Layer 5 of a small transformer language model trained on English Wikipedia (13 layers, counted from 0, width 128).
A neuron adds its activation times its output weights to the MLP's output. To switch it off is to set its activation to zero at one token and run the rest of the model.

Output weights of the MLP neurons that the questions are about. A number n stands for n times 0.0022.
n9: -8 -12 46 0 -20 -26 63 -48 -54 -14 25 43 -18 35 -10 -9 -13 -34 -12 -19 -32 -6 -22 23 -15 2 17 -14 68 -40 49 9 0 -59 -34 52 -5 0 -43 -6 -47 -40 53 24 28 27 -27 62 -24 18 22 4 38 9 -5 59 61 -75 26 53 26 11 -13 -14 5 42 1 -4 -25 8 -42 -53 -21 -19 1 -24 31 29 1 -21 4 6 -19 -58 -2 -12 16 52 24 -3 13 16 13 -33 -17 -35 -45 21 -25 0 -1 19 27 24 -17 -38 16 -9 -33 11 32 -36 -5 18 -39 -16 25 46 -5 22 -10 6 -7 26 35 19 -25 -6
n24: -18 38 -41 47 3 -2 -54 36 12 -1 25 -49 11 -67 8 62 -62 2 -1 -9 -29 13 -30 -32 -18 -1 9 -21 22 14 -7 12 52 0 18 31 49 -4 44 19 28 16 -16 3 -11 -43 0 -36 -20 14 -5 71 -75 -32 -19 28 30 67 4 -43 34 -46 -28 -19 8 -5 78 -83 1 27 -48 77 7 49 20 29 56 6 2 -17 56 -55 -1 20 8 -20 -14 32 27 3 -26 -3 -10 -23 -48 -36 43 37 -65 17 -50 56 75 5 15 -10 1 -42 -31 -96 -32 56 -23 -1 -56 18 -60 -8 -8 -5 -47 38 -9 78 8 -46 26 28
n123: -22 -25 -17 33 -41 27 -29 14 -15 -15 26 23 27 39 -41 -5 -37 -1 -15 -3 39 1 11 -48 -20 -4 -45 -26 -29 -33 30 31 12 -6 35 29 -8 -13 -3 16 74 71 -13 5 -49 -6 66 2 15 -37 32 40 15 6 13 34 10 -76 -59 24 -30 12 67 20 27 -13 26 28 8 11 -10 -61 -25 -22 38 24 -15 -6 -13 -62 10 47 39 8 18 22 1 28 35 46 9 -29 -34 -9 29 48 -75 21 9 -24 3 -18 -33 -36 -21 -48 -46 60 -7 -6 50 18 -49 16 -64 -31 43 -9 -19 17 11 25 -60 9 -24 -9 -31 17
n126: 31 -21 14 -8 26 -16 -21 7 -70 -40 25 19 -39 15 -43 14 43 -34 1 -12 -29 24 -1 -37 11 -55 13 -20 55 44 -12 45 -14 10 21 11 30 -36 31 -27 -13 35 39 42 7 37 2 -18 -23 -11 -13 -54 -35 21 -8 -10 30 -42 -10 -30 50 25 0 28 30 7 -12 -13 -32 -22 -19 39 -26 -8 6 -39 -23 36 -43 17 -15 12 2 -32 -3 -25 7 -3 -4 -17 -25 -45 26 15 35 -11 62 24 -17 19 -2 -3 29 8 -30 4 45 13 6 7 -31 -27 -2 36 -38 66 -45 30 -27 -11 -39 -3 -54 38 -6 -20 59 89
n156: 32 -9 -5 42 21 52 -19 -77 -11 3 48 -23 4 54 45 35 -15 -31 -23 -18 -3 8 -9 -2 5 27 12 -11 -10 40 -3 -20 43 13 21 -28 17 21 -1 25 -41 -38 17 24 -55 -33 -75 -10 4 -8 -26 28 -2 -20 -32 -40 40 -3 -80 -22 -34 -31 95 -15 6 -13 -22 32 59 62 -16 14 -39 0 19 -27 -1 -5 -14 -2 19 22 -72 -21 -58 28 -21 8 26 -32 -4 -17 19 -5 14 32 47 -15 39 -42 -8 7 45 -8 -3 4 33 -32 9 62 40 -7 -14 29 -33 -26 23 -95 -10 19 34 0 -68 23 32 25 -14 13
n193: -24 -17 0 19 -30 -44 -35 36 -18 -46 -33 44 25 -23 -28 27 -26 10 -32 25 -47 8 28 -50 -5 -39 57 47 -7 31 -6 29 29 16 -32 -59 22 14 28 21 -46 33 -15 -1 1 -11 3 61 62 25 44 1 29 0 27 31 -62 25 -13 -13 -12 -38 -3 -22 -20 13 26 -22 -42 0 -26 31 -79 -49 -25 -16 -13 7 -58 30 33 60 -30 -21 -15 28 -12 -5 -11 -7 32 -29 -21 -8 5 5 -14 -65 -23 -32 51 32 -3 8 5 27 34 47 48 -22 -46 6 -2 3 6 45 26 35 -17 15 -3 -3 6 -8 52 -11 19 -7
n231: 6 46 58 -22 27 29 20 -10 -31 -33 -4 37 34 13 29 -23 11 -7 33 -3 49 8 44 -28 -15 -19 -27 -15 -42 41 2 4 24 -11 -26 30 58 -33 47 -5 -31 15 19 14 31 16 -21 -11 18 -12 -23 14 14 -52 -59 26 -12 -9 1 9 48 -41 -13 -12 -20 7 32 50 -68 25 26 92 -13 13 14 -12 -16 38 -1 -4 24 -11 -46 -19 5 -15 11 -25 13 6 -46 4 11 -54 -25 -22 -55 -11 6 4 40 36 -40 -4 -58 -14 -5 -34 -64 -2 -33 57 1 2 -2 -32 8 -23 -17 -21 -12 1 10 -2 33 -55 50 23
n249: -2 -3 -4 25 -10 9 14 -28 -40 -43 -23 -49 -85 41 20 19 26 10 -31 -3 16 -68 27 -14 -33 42 -6 47 -23 -19 12 13 10 16 14 18 -83 -19 -40 25 9 -34 39 -38 12 48 29 4 14 -15 52 -19 20 4 41 -35 14 -8 -47 -72 -55 3 -6 -5 4 15 45 -85 -70 80 -3 29 -7 38 -29 20 11 -45 -13 61 -10 86 -34 9 21 -21 -2 29 17 41 41 35 -11 -11 13 -16 18 -38 -6 6 27 26 -28 45 -24 -2 -1 21 -16 18 -51 18 -28 -2 41 -2 -31 -11 17 -2 12 -30 -5 22 -38 40 -3 43
n259: -11 -1 -7 -21 43 59 8 30 -1 -11 34 -15 -5 7 -43 10 53 1 -21 -13 -1 2 -13 2 -30 -6 21 -18 40 12 -4 -8 62 -37 -24 29 10 25 -49 -3 -27 -86 8 46 5 13 -12 2 -26 68 48 -50 -1 -42 32 15 -7 -38 32 -64 -9 15 16 17 -19 17 -33 -21 13 -18 30 47 24 -6 44 -27 37 -15 -15 8 -4 22 16 26 -16 -51 1 -49 -4 -43 -37 -2 -4 -2 -12 4 -19 -4 13 -17 -37 -22 48 1 58 28 -23 28 -5 -11 25 -33 -3 -13 26 -10 75 42 4 -35 8 7 1 -19 -44 -11 -26 16
n301: 6 -26 22 -10 10 2 -55 -29 4 -9 -72 -67 13 -3 -22 4 -13 47 -23 10 18 -33 2 -42 -13 -13 -42 -14 -26 51 -20 -2 -10 -34 33 -19 26 32 29 32 -12 -5 -46 46 17 -6 0 22 21 28 31 11 9 -13 -9 23 3 -37 3 -8 -16 -14 30 37 -10 38 -4 -10 5 33 71 -23 12 40 25 -6 -8 -48 39 -23 4 59 22 26 -18 -22 -10 79 5 -14 22 -15 8 -33 8 7 41 -68 27 23 -71 40 -78 4 37 6 -31 1 2 -10 -15 33 -71 0 -19 18 36 -10 39 -15 57 -59 42 -40 10 -16 -59 20
n416: -13 -31 10 -31 19 10 2 21 30 44 64 42 6 -44 6 -13 14 -37 -24 49 55 -7 25 -5 51 -10 -8 43 45 1 -14 -46 -3 34 -49 -40 -65 26 -3 10 -20 7 -9 4 6 29 47 12 20 4 -6 0 -3 9 11 1 -59 -7 40 -16 19 -39 12 -22 5 -35 30 18 -70 -4 -31 -9 10 16 31 12 -19 38 -23 -41 24 -11 -29 -31 4 27 -14 -10 3 10 -12 11 -12 26 58 -67 -21 54 -21 -6 -13 61 13 17 5 10 -30 15 2 -9 -3 22 1 -5 -10 39 -19 38 -18 -33 -57 -31 -63 -30 13 -15 -52 28
n427: 24 -2 20 -42 -48 18 -41 42 -61 -47 -14 25 11 21 24 8 15 -9 -19 -7 45 25 -5 -38 47 0 -12 -9 -29 27 31 -16 -6 -11 -36 8 -60 -4 -41 -22 2 7 21 49 71 25 -15 6 -24 -18 -3 18 -13 29 50 8 -1 75 -7 -18 -53 39 66 16 17 -24 30 23 -17 12 -18 -9 31 25 61 4 -15 -6 -13 -31 38 59 31 -6 6 -67 -36 -13 -22 -22 -45 37 -47 1 24 -11 5 -29 36 -2 -32 -42 13 -4 -10 7 27 -25 -7 41 -10 -6 -6 -58 25 -22 -29 6 18 -11 -47 32 -47 -34 -10 30 67 8
n440: -11 5 -51 9 -74 -7 -14 11 -46 17 31 -38 13 -65 -14 -18 -38 1 -22 -24 38 71 18 -42 -24 34 0 20 40 14 29 30 -40 4 4 22 -37 -13 -32 -19 -14 19 -8 8 -36 17 -42 8 -14 -49 33 14 -5 0 19 9 22 -6 18 -22 -9 -5 -24 -36 0 -20 -33 25 -30 23 47 52 4 -20 -25 1 4 24 -2 13 -12 -21 27 -35 17 -40 -32 48 42 33 -1 -47 -4 -20 49 40 20 66 -39 39 39 -34 -23 66 6 44 -31 18 36 25 12 22 -9 50 -6 -8 63 -96 -12 6 -37 -51 4 19 7 3 53 -10
n475: -30 73 -33 -2 -36 -3 37 21 70 68 5 -55 7 -51 5 -8 21 13 -25 -8 9 44 -27 -31 -3 9 -10 13 -31 -38 -16 -10 34 -6 17 -8 11 12 18 8 -56 0 14 -10 2 -10 -35 24 13 -3 50 -3 6 -32 -34 8 -1 -37 -13 -36 21 -71 -35 18 -25 49 -52 15 -2 -33 18 -27 -17 45 1 29 -1 -2 -34 -36 25 0 17 3 18 -15 20 30 55 15 29 -42 32 -29 -7 14 -24 -33 7 -9 13 -36 9 -10 10 42 28 56 17 -34 1 41 22 21 -12 -18 3 28 21 -23 -61 -46 0 52 30 -3 -35 -28
n479: -25 3 -19 32 95 -31 -35 4 -17 0 -56 26 2 -3 1 -1 -3 -3 46 5 -9 -22 12 10 -10 21 -56 -26 15 19 -4 -48 66 27 42 -47 -28 3 -38 17 -16 -49 35 40 -10 -37 -22 -26 10 22 2 -28 31 -23 37 21 -16 -1 5 25 -28 15 18 -1 -24 80 28 13 0 -12 28 30 -23 11 8 -16 -37 7 28 -48 15 29 -31 11 -54 -12 21 -19 34 -56 5 91 -25 -12 -52 13 1 7 -2 -17 -44 0 17 -18 -26 -36 19 40 -27 26 -1 -14 -36 -6 21 -48 58 -45 32 -3 4 11 -7 27 -34 34 23 52
n493: -12 -1 44 15 -20 7 -17 -28 -22 5 18 8 38 -46 63 32 42 -16 -8 8 -22 16 22 -19 30 16 12 19 17 -29 -43 14 23 4 1 10 -23 19 -10 -7 6 -30 -3 18 -4 -4 -2 -12 -15 6 43 -32 27 20 32 11 17 -5 -9 -13 -29 -1 -22 14 -14 20 -78 -1 27 51 -26 1 11 -7 -21 17 -30 2 5 8 -13 -54 -8 -33 -16 18 -6 10 44 37 17 -10 15 -6 -6 6 10 4 -1 69 -32 29 0 -14 -12 -21 -29 12 40 -39 2 14 -22 -38 3 -27 34 -46 20 -31 -3 1 7 -24 10 -14 -17 24

Each question names a token from some text and the token that comes next. It shows the activations a of the neurons there, in the order above. A number n stands for n times 0.032.

Then comes g, the gradient of the next token's log-probability with respect to the MLP's output, scaled to length 1. A neuron's effect is roughly proportional to its activation times (output weights . g). A number n stands for n times 0.0037.

"2", then ".8"
a: -4 -4 -5 -5 -1 -4 -4 -2 -3 -1 -4 -5 -1 21 -2 21
g: -8 -27 12 21 13 4 -3 -12 -12 6 -6 -22 -30 42 -5 46 12 -2 -11 12 -7 -15 -1 -19 -19 -12 -17 -55 11 -13 19 34 36 -32 31 -5 -4 -46 25 -50 -14 -8 33 34 7 13 -39 -46 -2 17 12 0 8 -60 13 -8 -5 18 -17 8 9 11 -29 2 36 -13 2 -53 -38 -28 -39 32 21 8 -69 -15 20 30 -17 25 30 -7 17 -10 -14 29 9 8 -3 -1 26 -3 21 6 26 21 -35 -7 9 33 2 2 22 -14 17 26 34 -19 -7 9 11 -48 11 24 -12 22 1 -22 26 -4 38 -2 -29 -39 -12 0 22 38
Which neuron, switched off, raises the next token's probability most? n475

"V", then "eg"
a: -5 -2 0 -2 0 -5 68 0 -2 -5 -5 0 -5 4 0 -5
g: 23 -19 -3 20 -15 4 -16 -9 4 1 31 25 -34 -13 20 -8 22 19 -34 36 20 9 34 -10 16 -9 -35 41 -20 12 -11 25 -13 14 3 1 29 1 2 -36 -3 27 1 3 10 -2 29 -10 -14 6 29 -19 -17 -5 -4 -14 45 35 -18 15 8 -30 23 2 -23 13 4 -3 -3 51 -45 47 -59 51 -40 -10 -29 -22 -18 -47 -12 23 19 -32 37 42 -39 15 -21 -3 -20 -16 -21 -19 1 5 -17 -40 -18 1 12 7 7 7 8 -43 -12 -30 8 -2 56 47 5 -44 3 -34 18 19 -5 -14 32 -33 -25 -8 11 -6 18 23
Which neuron, switched off, lowers the next token's probability most? n231

"ic", then " from"
a: -2 0 -1 -5 63 -5 -1 -3 1 -1 0 -5 -5 -1 -4 -1
g: 40 -4 -13 -20 13 -9 5 23 15 -19 -8 -33 -42 -21 -2 -40 -7 10 4 8 -27 -55 -39 40 -12 24 -28 10 -44 9 27 21 -23 -12 -15 40 6 23 31 40 -32 14 37 3 -49 7 0 26 6 -24 -28 9 -11 16 -7 -9 34 8 -21 7 5 4 27 -20 -14 -8 -1 -8 24 22 27 -11 -22 -41 7 3 10 -11 -23 2 21 30 -1 -47 0 -34 -21 19 -11 10 18 -63 -8 -2 -6 25 11 55 4 1 17 -19 -32 44 -4 -15 -13 15 6 14 43 25 5 -6 -22 -4 -3 9 31 52 10 17 2 18 -2 23 -21 -66
Which neuron, switched off, lowers the next token's probability most? n156

" with", then " on"
a: -3 26 0 6 -1 0 5 -2 53 22 -2 -1 -2 -3 0 0
g: -8 -32 -10 3 25 15 -25 8 16 16 17 -42 14 -30 -63 12 -18 -18 15 -2 -3 -16 -19 -33 -23 53 -8 15 2 -13 -10 -6 -31 -15 -53 -23 11 18 20 -13 14 10 7 -18 -36 20 4 -24 -3 -19 -23 -15 -1 -32 -7 -18 30 35 -21 -1 -40 15 -24 -14 -18 -39 24 11 -27 -13 -11 20 -41 -39 -9 30 -25 41 2 4 38 -16 6 0 -6 6 -7 9 42 9 72 20 -20 -20 5 38 35 33 9 8 8 15 45 -1 -31 -5 7 34 24 4 16 2 -33 46 9 31 -11 -16 -21 -26 -1 20 6 28 37 2 17 37
Which neuron, switched off, lowers the next token's probability most? n24

"op", then "al"
a: -4 0 -1 -1 -1 -5 -2 -5 -2 53 0 0 -2 5 3 -1
g: 35 9 -23 -5 -16 -6 10 29 7 4 -32 -41 -24 7 34 4 7 8 -22 20 -2 -27 -23 3 -25 -3 -14 19 0 3 -9 -13 -8 -25 -13 12 37 68 18 7 -64 -8 3 2 16 -15 -16 0 3 -25 -1 -8 -27 13 0 13 -6 -12 -12 -4 22 -39 39 17 2 11 12 58 2 32 50 6 19 -35 -10 -4 2 -23 -2 0 -15 1 -17 9 13 -13 -1 -4 -59 -15 0 5 -10 2 45 -36 -17 10 4 11 -17 39 -2 -28 -34 -32 36 22 -34 14 15 43 -21 15 25 -21 -41 42 15 -13 35 -56 62 18 3 -13 23 -22
Which neuron, switched off, lowers the next token's probability most? n301

"a", then "ut"
a: -4 -3 0 -1 -2 8 -1 -2 -1 2 -3 -1 0 15 -4 4
g: -14 -20 -11 1 7 24 -2 5 36 18 22 48 10 -12 7 -8 23 -6 -5 1 19 24 39 4 -3 16 35 14 -12 -8 -23 -11 9 -35 -1 -6 -24 -33 18 38 5 -1 7 14 -14 -15 1 4 17 8 -43 15 11 -36 22 -5 -27 -59 -32 -35 51 17 -4 7 -14 25 -3 16 3 -47 -15 -6 32 16 6 5 7 44 6 -31 12 10 60 -32 7 35 10 9 8 -25 56 -1 -33 -8 7 9 -4 -6 8 8 53 -33 11 -29 -22 6 30 -15 -15 -35 -43 -22 -39 -7 30 2 -34 -24 2 -50 -13 -13 7 -15 4 53 -16 -44
Which neuron, switched off, lowers the next token's probability most? n475

"9", then " |"
a: -1 -2 75 -5 0 0 -4 0 -5 -1 2 -5 0 -5 -3 1
g: 13 22 13 18 24 -7 4 -3 -2 -19 -33 -44 33 40 -27 -21 -2 39 12 28 2 -35 -4 15 -4 -42 66 -29 -27 -10 -12 57 -8 19 -4 -42 -24 11 32 0 31 -38 -22 2 -9 24 -54 -29 -2 -24 -4 23 -14 11 -15 -1 20 -26 14 -8 -42 -7 -5 -3 11 -23 -19 -37 42 13 27 -9 31 5 -7 53 -1 7 4 -11 -12 5 8 -42 -5 16 12 38 36 14 35 6 -11 -16 25 -13 -26 -47 -19 8 7 -4 -36 19 4 -5 -38 32 19 -18 21 -21 -6 17 3 -15 7 30 8 -10 9 44 27 4 -8 5 -39 -25
Which neuron, switched off, lowers the next token's probability most? n123

" cap", then "s"
a: -1 0 -4 -5 27 -5 -5 0 45 -3 -2 0 19 -5 -5 -2
g: -33 -11 -22 -25 10 4 8 27 -30 7 37 -5 -11 -32 -7 -5 3 26 -34 -29 19 2 3 39 14 14 19 11 36 34 17 -12 -31 22 -24 31 -6 -22 -19 8 -22 -2 32 22 11 -1 28 41 -21 18 15 -36 15 3 10 23 -40 27 48 8 -62 -7 -53 -14 39 33 -27 -41 -21 -18 -5 19 10 2 -14 -1 14 -6 -35 -2 7 -19 8 10 -25 -30 17 -24 -18 -6 16 -16 38 26 -31 -8 -1 -20 -36 -30 12 1 7 73 13 20 -56 -5 10 4 -21 -20 -26 22 -5 18 18 -17 56 13 1 -22 -2 19 21 -5 -20 15
Which neuron, switched off, raises the next token's probability most? n156

" from", then " Man"
a: -1 0 -5 52 -1 0 29 0 -5 -1 32 -3 12 12 0 -1
g: 14 -17 21 8 -48 8 -3 -32 -18 43 54 29 -21 -22 -20 4 -1 0 -34 -22 10 20 -16 -26 -7 -15 11 -5 -14 -8 23 25 -2 -3 -34 -8 18 3 -10 8 41 -11 -6 35 17 12 26 31 -10 -31 4 4 -13 -20 -17 1 54 -16 -6 -28 -10 33 32 -21 -11 30 -29 10 -34 0 40 2 -50 -1 -26 -12 38 -49 -13 17 -15 -19 10 -18 14 -12 -3 -35 -18 13 -43 20 4 -30 -37 3 23 -27 -18 25 95 -20 -15 10 6 44 -5 16 -5 -2 1 25 0 -17 12 50 -22 -1 -19 15 14 5 -7 40 3 3 15 2
Which neuron, switched off, lowers the next token's probability most? n126

"amily", then " First"
a: -2 -4 -4 -4 -3 94 0 -1 2 -2 -3 -5 0 -5 71 -5
g: -14 15 -32 -13 -6 -1 15 19 -10 -2 12 13 -27 -50 21 10 -8 1 7 19 10 -32 -33 -10 -6 -35 -13 8 16 44 9 20 -9 34 -27 -7 -12 32 46 -39 -25 -24 2 48 4 50 51 -3 14 37 14 20 7 -4 -4 -16 -23 4 -41 -7 19 14 -24 -31 -39 -18 -14 3 17 -8 50 -19 9 -45 -5 -45 -3 -24 17 -23 -6 9 46 -22 32 9 -29 -21 -54 -15 3 9 -6 28 34 -24 29 4 6 40 6 11 -1 21 -25 11 38 7 16 -23 -11 -7 33 -36 -16 18 -14 -19 3 -6 56 -36 21 -15 4 -17 -2 12
Which neuron, switched off, lowers the next token's probability most? n193

"\n", then "==="
a: 0 -3 -5 -5 -3 -1 -4 -5 0 0 35 -1 -1 -1 36 -5
g: -46 -5 -24 8 3 -73 16 35 33 -9 -28 -37 -15 -26 1 12 -26 17 -24 18 0 -26 -8 2 -2 -4 2 29 -31 35 -1 -20 -6 -8 6 15 11 -29 -33 6 2 -2 6 32 1 -31 -36 -35 -7 -20 24 2 42 -23 11 24 -1 5 8 -2 23 11 35 25 7 4 16 -27 52 1 -47 30 12 -66 14 10 -10 -1 10 -10 48 -50 -58 3 -21 57 -22 -9 19 -25 -19 -25 -29 -10 -10 13 36 33 -23 21 -1 39 -3 -11 -2 -22 -1 18 -1 -20 1 12 -10 28 13 14 40 32 15 6 11 15 27 6 2 16 -10 4
Which neuron, switched off, lowers the next token's probability most? n479

"2", then "6"
a: -1 0 -5 0 0 -4 -5 -3 -5 -4 -5 -4 -4 63 -3 1
g: 42 20 6 7 -16 -27 10 -6 12 10 -26 -46 -50 -51 -36 -9 4 -15 -3 -25 18 8 17 12 -5 -2 15 -2 -6 30 13 -28 18 -3 -9 24 49 -9 -27 -33 -4 -9 -12 17 38 16 29 17 61 1 -15 -34 12 -19 -26 -4 -4 -28 -22 -9 -27 -25 46 -8 0 -14 -17 23 30 0 -50 -47 -18 27 63 -1 -19 2 20 -16 -4 12 25 23 12 3 -8 -15 -31 12 -15 -33 -51 -9 41 -3 -21 -20 32 34 -5 -13 12 -6 -7 1 13 9 -8 0 47 -22 19 -4 10 6 2 56 10 10 33 -14 34 16 -43 -11 -2 18
Which neuron, switched off, lowers the next token's probability most? n475

"i", then " and"
a: -4 0 0 -5 0 -5 0 -1 -5 52 -5 12 0 -5 -1 -1
g: -6 2 -39 -27 -3 -11 27 5 -2 -45 -19 3 -13 9 -4 -4 17 -4 8 -24 30 -32 9 -15 -5 41 8 -22 -41 -13 24 -30 20 -25 -38 -19 -27 -13 27 -30 12 0 -13 0 8 -36 4 34 -4 10 26 21 55 10 33 27 6 22 -20 8 -11 -4 0 6 -28 37 -30 -6 21 34 -28 -52 13 38 47 14 -17 -7 21 17 -39 66 13 25 -54 -18 0 37 -8 -8 24 -3 -10 38 -46 -6 1 26 -16 -8 47 -13 28 11 -13 20 -28 -8 19 -27 8 24 -1 -25 -27 13 27 3 4 -27 -6 7 30 -47 -6 1 -3 -7
Which neuron, switched off, lowers the next token's probability most? n301

" le", then "ag"
a: -5 -3 -4 -1 0 -2 -2 -2 -3 -4 0 0 12 -4 -5 -5
g: 39 -31 15 14 -16 16 -9 11 -4 18 18 -2 34 -38 -22 16 -24 26 -45 -5 41 -13 6 19 9 -15 13 -38 -9 10 9 15 34 -17 -45 46 -34 -4 -25 8 -32 -22 -4 -3 44 -22 -51 10 12 3 31 -18 -46 -18 5 26 12 -37 4 -10 -19 4 56 6 14 38 -3 26 0 -38 -10 -4 42 8 -24 2 -21 -1 -7 53 -10 -12 12 16 7 21 -25 20 4 13 31 16 -34 14 6 -12 23 28 20 -7 17 -29 6 36 -6 28 -16 -20 13 6 -1 -24 -21 42 -46 -14 -37 17 -47 19 -13 -32 20 -22 11 0 -12 -35
Which neuron, switched off, lowers the next token's probability most? n440

" 9", then ","
a: -1 0 -4 27 0 -1 -5 0 -2 -2 -1 -5 64 8 -5 1
g: -21 -10 -7 5 -18 -16 2 28 2 -27 8 17 -31 -6 -27 12 -2 22 -17 12 -10 -11 1 1 -28 29 45 1 3 -25 27 27 39 33 -17 -7 -31 5 3 -29 19 7 18 -10 20 26 -18 20 -1 6 -17 -61 -31 -19 44 27 37 13 -22 -24 -28 -15 -30 24 26 18 0 6 -16 23 12 52 0 10 -26 34 17 -6 -17 -7 49 -32 6 43 4 2 2 37 -20 1 -27 -14 -31 39 22 -22 -45 -17 -8 -22 -19 -46 -2 -4 -6 8 -11 35 14 32 31 -26 -7 23 -54 -9 -33 -39 -23 32 36 -42 -6 12 7 9 33 -2
Which neuron, switched off, lowers the next token's probability most? n440

" set", then "up"
a: 0 -1 -2 0 0 0 0 0 9 0 -2 0 17 0 0 -4
g: 31 4 12 -51 -4 33 10 19 -25 -1 27 13 -16 -28 43 -16 35 5 32 -10 36 26 -17 -25 42 4 -30 15 -8 -20 34 22 2 2 15 9 -10 22 -31 25 -17 13 -9 11 15 47 -15 -37 10 -23 -27 -9 -12 17 -43 -20 -25 -27 -44 13 22 -33 15 12 20 10 15 7 -48 -10 12 -18 11 1 23 -4 -44 -35 13 16 -18 -48 -21 1 16 -36 -32 -17 10 -1 -21 -7 -24 20 9 25 -25 -7 69 25 15 3 24 11 55 -2 55 -10 16 -13 -18 -8 -12 -17 7 -12 2 -4 -3 9 -16 -13 -5 13 -44 -25 43 3
Which neuron, switched off, lowers the next token's probability most? n440

"ar", then "p"
a: 64 0 0 0 -1 -4 0 0 -3 -1 0 0 -4 -5 5 -5
g: -29 -8 24 13 -6 3 -7 -18 -25 1 2 46 -11 4 23 -25 22 -12 17 -9 45 31 20 10 15 19 -50 -2 36 11 22 -10 -39 -3 -4 -5 -1 -31 -42 -8 -19 -29 -4 -10 -18 -37 27 -38 7 1 29 -34 -4 29 12 39 30 -27 17 26 -35 8 4 -9 -8 1 22 -8 -33 -28 12 1 57 -17 15 23 -22 3 -8 -9 2 12 16 -18 -19 19 34 45 21 -8 -3 14 29 14 -4 -11 18 -19 6 -39 -48 -12 17 -20 48 -42 31 16 1 -38 -9 6 2 9 45 -24 32 -28 -62 3 -19 -8 5 20 29 -5 14 -52
Which neuron, switched off, lowers the next token's probability most? n9

" |", then " +"
a: 0 -2 0 -1 -1 0 -3 0 4 0 12 15 0 -3 -5 -4
g: -5 10 -47 18 0 26 23 -42 -44 16 14 6 -33 3 -27 18 -38 -16 5 20 32 24 6 14 1 20 -45 2 8 -10 2 -5 -15 5 -14 -17 4 16 44 36 -59 13 30 17 3 7 1 -3 -4 -13 -42 -43 -4 -11 19 29 -14 30 61 -7 -5 -21 16 4 59 9 -34 -5 30 11 18 26 -25 -35 12 36 -10 -8 22 8 -19 54 1 -12 18 -9 -13 -36 -6 -21 -23 -8 -2 0 15 -33 26 20 23 18 -7 -28 22 -28 24 -28 22 14 -49 15 14 7 -28 -35 -15 10 -2 19 29 -7 -55 -13 -31 -12 2 -4 33 -1
Which neuron, switched off, lowers the next token's probability most? n427

" /", then " Division"
a: -5 -2 -5 -5 -5 -1 -1 0 -2 0 5 -5 -2 44 -4 -5
g: 49 22 -68 30 -3 -37 6 27 22 -28 -24 -4 -17 -17 -41 31 12 26 2 1 19 -17 -36 5 -4 -22 34 33 11 26 14 8 7 -6 -34 25 29 50 -18 -16 -7 -21 23 -25 4 24 29 17 -20 2 8 -3 -35 -20 3 -32 32 22 -2 15 -13 -49 -3 0 -21 30 -17 3 13 -7 -22 22 -6 -58 -36 -10 48 12 1 -16 0 4 16 7 13 5 15 -11 4 -48 6 3 9 -7 18 -49 30 9 -13 39 25 -8 2 12 -31 35 16 -1 -40 -8 -26 39 29 -31 3 8 -4 14 -40 -2 25 -36 13 30 -9 -12 -28 -6
Which neuron, switched off, lowers the next token's probability most? n475

" |", then " Total"
a: -3 0 -1 0 -1 -3 -2 -1 -3 -3 3 -2 -4 -5 35 -2
g: -41 9 -35 -7 21 24 37 37 -13 20 25 -33 -30 -17 -17 1 0 12 13 -6 -47 14 -23 -9 9 -5 -22 27 3 4 -16 -42 0 2 10 -7 2 16 0 -2 -24 11 31 41 1 7 19 15 -27 5 -38 8 -26 22 -45 -2 -12 -15 10 -57 -14 25 -38 -17 14 35 -19 49 -5 -21 13 -29 -22 -20 31 7 -41 31 -4 -8 26 -27 57 -9 -3 0 -20 2 -41 -11 15 32 6 39 15 24 11 40 3 12 -16 -25 -20 28 20 -38 12 -1 11 20 -8 11 -33 -34 -28 39 23 49 6 4 -39 33 -31 22 0 24 -5 -2
Which neuron, switched off, lowers the next token's probability most? n479

",", then " m"
a: -3 -3 -3 -5 -2 -3 -2 48 -5 -4 29 69 -3 -2 1 -4
g: -3 28 -1 5 -10 4 -49 4 5 16 -1 61 -10 30 11 37 -20 -20 -2 -30 -3 30 3 5 -1 -15 -27 30 19 2 -16 -53 -18 -33 -16 -1 15 -10 -33 -22 28 11 -19 23 57 -1 20 3 22 -29 4 6 -15 -6 6 -8 -17 18 19 -5 -31 37 25 38 16 -26 12 -20 -33 -14 2 23 8 -2 10 -20 26 29 -20 -9 21 46 8 -10 25 -25 26 0 -9 -27 -79 52 -14 3 -12 7 45 -47 4 -34 -12 -1 13 17 -20 12 7 -21 -16 -25 7 3 15 20 14 -55 -15 -42 29 14 -10 -22 -19 27 -16 -11 12 38
Which neuron, switched off, lowers the next token's probability most? n427

"eral", then " election"
a: 0 22 20 0 51 48 -2 -4 35 -1 8 -3 -4 -1 10 -1
g: 7 -2 10 13 -63 -8 19 -20 -5 0 -9 -36 -20 -9 16 17 -21 70 -20 3 33 -61 -43 19 -31 -1 -4 6 -31 49 -15 0 -6 32 31 -64 -33 -4 22 -36 -9 -9 4 31 20 7 -21 -2 1 24 38 7 21 -33 -10 7 -47 16 -25 -51 13 -27 1 -28 11 23 26 26 26 8 9 46 7 -35 22 4 -5 2 30 -7 2 -8 -31 -27 6 -8 38 14 8 15 10 -3 1 3 6 -9 -14 -3 23 28 -51 34 -24 -5 -6 -35 23 -1 -23 36 26 -28 11 -17 -1 3 8 5 -9 2 17 -27 8 16 10 18 31 -1
Which neuron, switched off, lowers the next token's probability most? n156

" and", then " Gu"
a: -4 -2 -2 -5 -1 -5 -5 67 0 -5 7 -1 -5 27 6 -3
g: -41 -1 -25 -5 21 -11 -14 9 -18 -11 2 12 -3 15 -37 36 -13 28 21 -31 -10 10 13 -26 -7 -4 18 -22 -18 -32 -36 9 53 -32 18 -4 4 -53 1 -14 17 -5 -4 9 -15 -5 75 17 -1 19 -30 6 5 20 -18 15 3 -33 8 18 -19 30 -4 16 -7 42 -19 -17 -50 54 -7 -7 -14 10 8 21 32 3 -12 23 -12 14 6 4 37 -6 -33 14 37 2 12 2 12 -11 -20 -35 -24 -59 -36 7 -26 -14 -32 16 13 47 -40 42 18 27 -19 4 -3 -8 34 35 -11 -20 20 23 13 25 -13 3 31 -46 -21 14
Which neuron, switched off, lowers the next token's probability most? n249